Layer 2 of a small transformer language model trained on English Wikipedia (12 layers, counted from 0, width 128). Numbers have three digits each and are written without spaces.
Take only the direct path to the model's output, skipping the later layers: a vector added to the residual stream pushes a token's score in proportion to its dot product with that token's output vector.

Output vectors of the tokens that the questions are about. A number n stands for (n - 500) times 0.0043.
"iate": 354646487705346540615564391586407560259516444507582557643466624520352545450595627437341728620641421457826128405428401766442569507569367336581618443280424499595587454735512414711604378396500618388436456790458868630515412418345605606684300514637642651395593520593511390604507376483663404774571279740355532290437570499574558378504451431398507246611263444215491496584428271203646413297522
"orp": 768331547423488174474754599668689682527539492604459655700583450234475737513691740432470570265425629357329716778583450390618531402561602676382624327542447226496197399441462492435748497680493316374484472433521392560454541435612704419504496601631570569318378425525428488266432217428582459786553565550588539375623686208440624396606776291660479463642270510422310297348271581537653509429308
"wide": 612597399392549805377470822398499634601653757511262587448352821645396597443392354552376544632387559499318282590227381362733543605315450743717403461167566427375409785269504767461469393461346463510604491595499447464504709724698377460465577495460418640444590583541455323472358280460705554516419203400406346533785478368495452632477194559281733221332295468608548702755593599525603674368617
"cy": 322606537638422652337488524715344663666326479540491283429556441338392427441586534491501500664479464526367516500306450527353470453612344483319504622458576370462603567404337724572687775426604638303422222740529478407453511368346470640446354294516610844512749603442657549301832638500973479612660363479650479483254495324453598371505528328236504413338323222588496580726668282549521736642576
" treat": 558540652651547450664541496391449473510572262470455662332369644433459672347653605380497403558360468577499578402490299442240572697345507445568671496444414523416640551595493595499528340467542444434307614424645561513463527383638477529663405561392585371235601636486602578577523360496480489428456602470647509711254448432590350522709486562635460490647377706436540591432282395550591483349458
" guest": 474631459521391340620696463460562334273524484502567528308528314506632353306558477346424699734530745447378430541649292454427477491587612582602441536520290646378452666599455450319449283449553435216505576570481558542423494556616566528439512477577526443655421422682538646392368630430560515552561346611546509308303208491513536375521721560579644371459372569595825563355712634712395340577595
"oci": 367592692466692486562595437381831552616549557520403526429327386459598502618764564451392648631706743402283498266458466613594388671307575556572604633178546258310627366546446620718517569373345669403426494174420583467596261629436540478433444356335600586588329443497561328366553686337517426756710502398557428452453535497399399406635811503611386494501225559497411624490582416676571435314456
"quir": 533310637381653556544487402422512486644288301655362353413662502411524453376626560615719611286404725609312568527381419396392594656466660356621659426218783360341514694795595384691413712498395576514501536441445611511214268452722596188740421654539518564358507372406668755748685553366556624587461590357649486490270450406352801397457315595478506570534308639450474564643322421353461432442284
" active": 539395644512413547497722626505472428340559442482513541511405467568490677452516434508577602587561615435604544476466292512552568445359535446479639695323559734418482576699490598382514581473190496499445451425564538419556370388657476553425537612540433448597552423373433420667520361553606485499509442560401547420366505349436612615187605531496449235511397457633466523542681278548582526512542
"ual": 575251452416570359513433606449516516542537632543461404486534595680508529870295311525655732332276481294599287587408435561473477460564436535461507857247482211624661558500733596621373590498680365241425603363469822469350879744720228460597431559478639547395495755568546476373546621460418376667525529540427435165510362338508482627311433396594469207253329499359495691704534558511706529417576
"ward": 798463326453573498644466187570517211507632383569652472550571402741476319542234774800495427332779688631376458560245424239463400507085583766525538309437613553711368379276237701582555494322354334476621379480748625215543574518801348391566204531542407607640380403497481556662489395414520421818639503672320503650327416558630734506471502569647599398589362522493444579608431331519529525691408
"athi": 386703575522850473368488573355433623573279495632675665500453613625603581595797616437362510469450358474617685606353462457567338378094517640473426660321538607659187606535494400446512731416218433346325533430626620623651553643347438712462520390473703345569457451321414355401625572477335515594514342539474438582576711381377477423470343553540567500639281685481441535567441446531422458610340
" brand": 406408435675486467693462630551539470232519560484355610451549632408473627243505629545534355612451527456639586502430320264467659554576709381557344567623371317508562624497457450610438424514421601540446593299368616438483505507591573434561486421640520427514676444514600425556444452425606520375384650502552457578573430473430320328536570568391352334634368636570647462722579601712371321615387
"His": 320429649612571358717518441696680493685353599695501323550494586485621514510312254398710569410497706210392411530351374434330660842627413403604324557265481752546570314585653682556380376675669617573347266621481419629572711563481444552525599332461269426377358474485547393667310429560242616400633594392389461291473349477544541489422497563400795356538302732489683662206666318726575543472453
" fellow": 436384600736508444473518446553470415418731407554826553314470416527459538507616690481263632737493595436445482294569268528371598672428584450526534424331288687562558489510417493592537289371410676555460506545599517515612496758670496493388331485463427407626320495389597531462358403504165414705653410423565482267496435313500774642363658423489504322627386685410747682443554651576493567461282
"rity": 479570267348695279800601623565588728565513382625651333491440429461640285512678342444318556722437589265475517399470405260365440479654531501606679557689577417408217677614271571463508613254216378479569442555437704432504450706588398230512395616525235515471610615401282564670629815479615638470483440404374559262407458368647644620671689751190626296628312369442440614710730356388525496675446

Each question shows what one neuron of this layer's MLP adds at an activation of 1. A number n stands for (n - 500) times 0.0011.

n497: 478552548276332371567489514479477453577345450536380520500583374460471505521417552495388533462618596525452461489332568620459603340416538500433455543609543524313647518641613523590515371396555483477473584551509635363475650479415604569532718668518416511664503563489489390594530599514410521638683518579345503517512472466390521565503451557434616482567661585559543398196343263599622483339473
Pushed up most: "His"

n466: 488409574350418607694450632609428512605447437470456360376443439572657628718463478593473336548531435582491552429313551351586550325525542618552695360589641503529521494647608463445587488574398599659667592470439408555581462294441554497675518426451500497345589309371536472629342512600668571401629629478473560554487432363551413613500563286543355201566597471365559328421648525571458388383384
Which two tokens does it push up most, strongest first? " active", " brand"

n485: 666516589426395544354478425617340551372487441258614597332373526503378482503519439503485518522560474412624464482345526546555460477487560189640476566539495534570559554487668413410717505562373411373571578587508482500322511470466442536484372485447401474558540497513678412525475579574396631497505533662533492521566552545438478575562540440537452555524474434542428468430344492579420584657671
Pushed up most: "iate"

n86: 488506551449367416562561392522362473491567408478583457417330560623465660452361368325622399428443662598325719521597513455375442494593512512620394716608523386682488500739327491542290600428459428419576497494418473560638457596515395619453518436400528666564506598574567350257404483592530528576422403472533627552304424509528500590658684570500474529519666594683440389361381401579411464461465
Pushed up most: " guest"

n115: 467561530627543620420445509318355565382466394716650388494691569432337485455397595298470565425572509410641560367543570533546399548602622409269355564266569744514539538420556543467393394302562536341529625422478320336544398641597529491528597517696516649547585335515544479489701402445470604465596453581479425364525630695475690539428395430486465564488480423403586420472539654515533539476416
Pushed up most: " fellow"

n347: 446416634443343516594576392576396503654568381537604548416562598419414552514538562401270406684462516270494649341426598421555468278467475516611708490649542552550560702545543532260377429573593641582633377305447471456531474351199438691622587737405592465445426448403494465467451488539446593512535497315578671516607590619310485557506552484449192423448486392576518591536374471494412699506460
Pushed down most: "ward"

n108: 614450519532416473473490581668464468533489422448431497327543546511340619526556559405465454689522552470533541380511392284458522416576532489609505558657505435612581463542436409679526378524508642633426426418383380565527581491552388406534551487570649780561463408436311530549619513638579409372533668531599554301431668425582410631397474462480503365405399487627484402620526595373454437418587
Pushed down most: "athi"

n10: 409546701721541458530355467632485646454457503643478754599299473308434532432388398503506616531376536386625515506451473422702441434463509473618330478506339461579664472315355319533424435452521555632394477526487645458450593786430577587579506399536656416656512398565385452497541405420500560589667494475482681553618515497372675506320385442338574561456616506563451621556351481515419390448383
Pushed up most: "athi"

n424: 600439412437419525343611441438356355554573457637309497434491478494608476476552334637590299409638453506541425528573614618566356422426388462447522348731473354579330438513561535544454745406436638494457358534691453540564519394642482327555620430725481500412436411558604547280545401490553539717801533656556633638477367655393382528491652655403436474445514535667533435458550612453552370544352
Pushed up most: "ward"

n270: 528764671477650401381615486625594413379399451515424543358348370551629466614487703386574444419532383331533436461665523342483475659449169358518496270778439327338538622435676507475618376408729596460435404462560504493683362707450410483548396767633357678394411287476645429429579557421585604555511544669608562529381543590566493355317617561381562586533659490382463392351777504582640354468616
Pushed down most: "wide"

n219: 377451408715510494628567528599597320526468432788468391500525622490447595428541296608409472611459595506479595668663702503411390585585497385740548680658509572453472322474299429509464574522584560415423592595410118440602497510449398459599584529398457575399356487376432352380570473452579560432411632516357644562623510590591665314657389401568376396318475521482485548598561536564647545325472
Pushed up most: "His"

n233: 526503521426280515293528535512333566303547575612595521500651422503607446525535530577393719467552383375339690433530625491475545654482711441657365553442492595495460378464466459410406534419537479673548483535721645535451637587403506581500368546419554437395438360651551681514579467458573564292573259652457467371445615459611539648486460418596357509485648423514503400506484461594517344421446
Which three tokens does it push up most, strongest first? " fellow", " guest", "iate"

n166: 650379503558490532421359455467454349323367443521594642398350589382333426579696480621551620407542538522500385612400803380562451583451605490302542393468457656578525357441341594347480603478629625447612522338550535544390376588374553342437582309562355576565519585444566494421667436646790657484446356340415712572510626652401597430541419497578440480592504509421643679595425513542557268368488
Pushed down most: "His"

n433: 482471684503407546441674415433410449456471579467574406508500600534367550508476386427382566484345428413422428381495565492542368557513502456585575495531648391486554519640495474407624492536505326599485620339584348441553479555372591520500541642699468477457500545535619438611457394363601587444562535589449414588348312550457546456408585521655538530596654551463359387343492511615546544664533
Which two tokens does it push up most, strongest first? " active", " treat"

n351: 518376552555409682527628630611357372518562560451401552343280434425544538608382516597675410638497634395435248579448437545550388458478529567458473562470454411599596465274497549581684491561452521292326518422608691419497367829552639689390509486445334560594559401533530439520485653404373567547476602664473572675516524417381400588334668430443494503416626391434413428578490506632500528585459
Pushed down most: "quir"

n490: 412620352575482644622356219540545674441611378654362509565506491527549454589650527574342433653382432509381653727643484599543491500457463547538473467415511366591410402572503560553435506386434459448343554421580526655310404522482586358448393327446683535623474536601624418357594480407447614612456518534404479567519464536330631333447586464362413684491563561480489399394424597669599479399446
Pushed down most: " active"

n40: 526516501442519474510501467479486515507505504512464497511492553509533524531504488524525512507512512465478481487493493501493486508505496491513521487485527540476496508478497518489493458490462515495517490474511481483482524546479509506477498521508499532517534511492521450540498478492533503492490466507489522503551474495485519528506513485458508524478534502521493543505492497495472470489500
Which two tokens does it push up most, strongest first? "wide", "rity"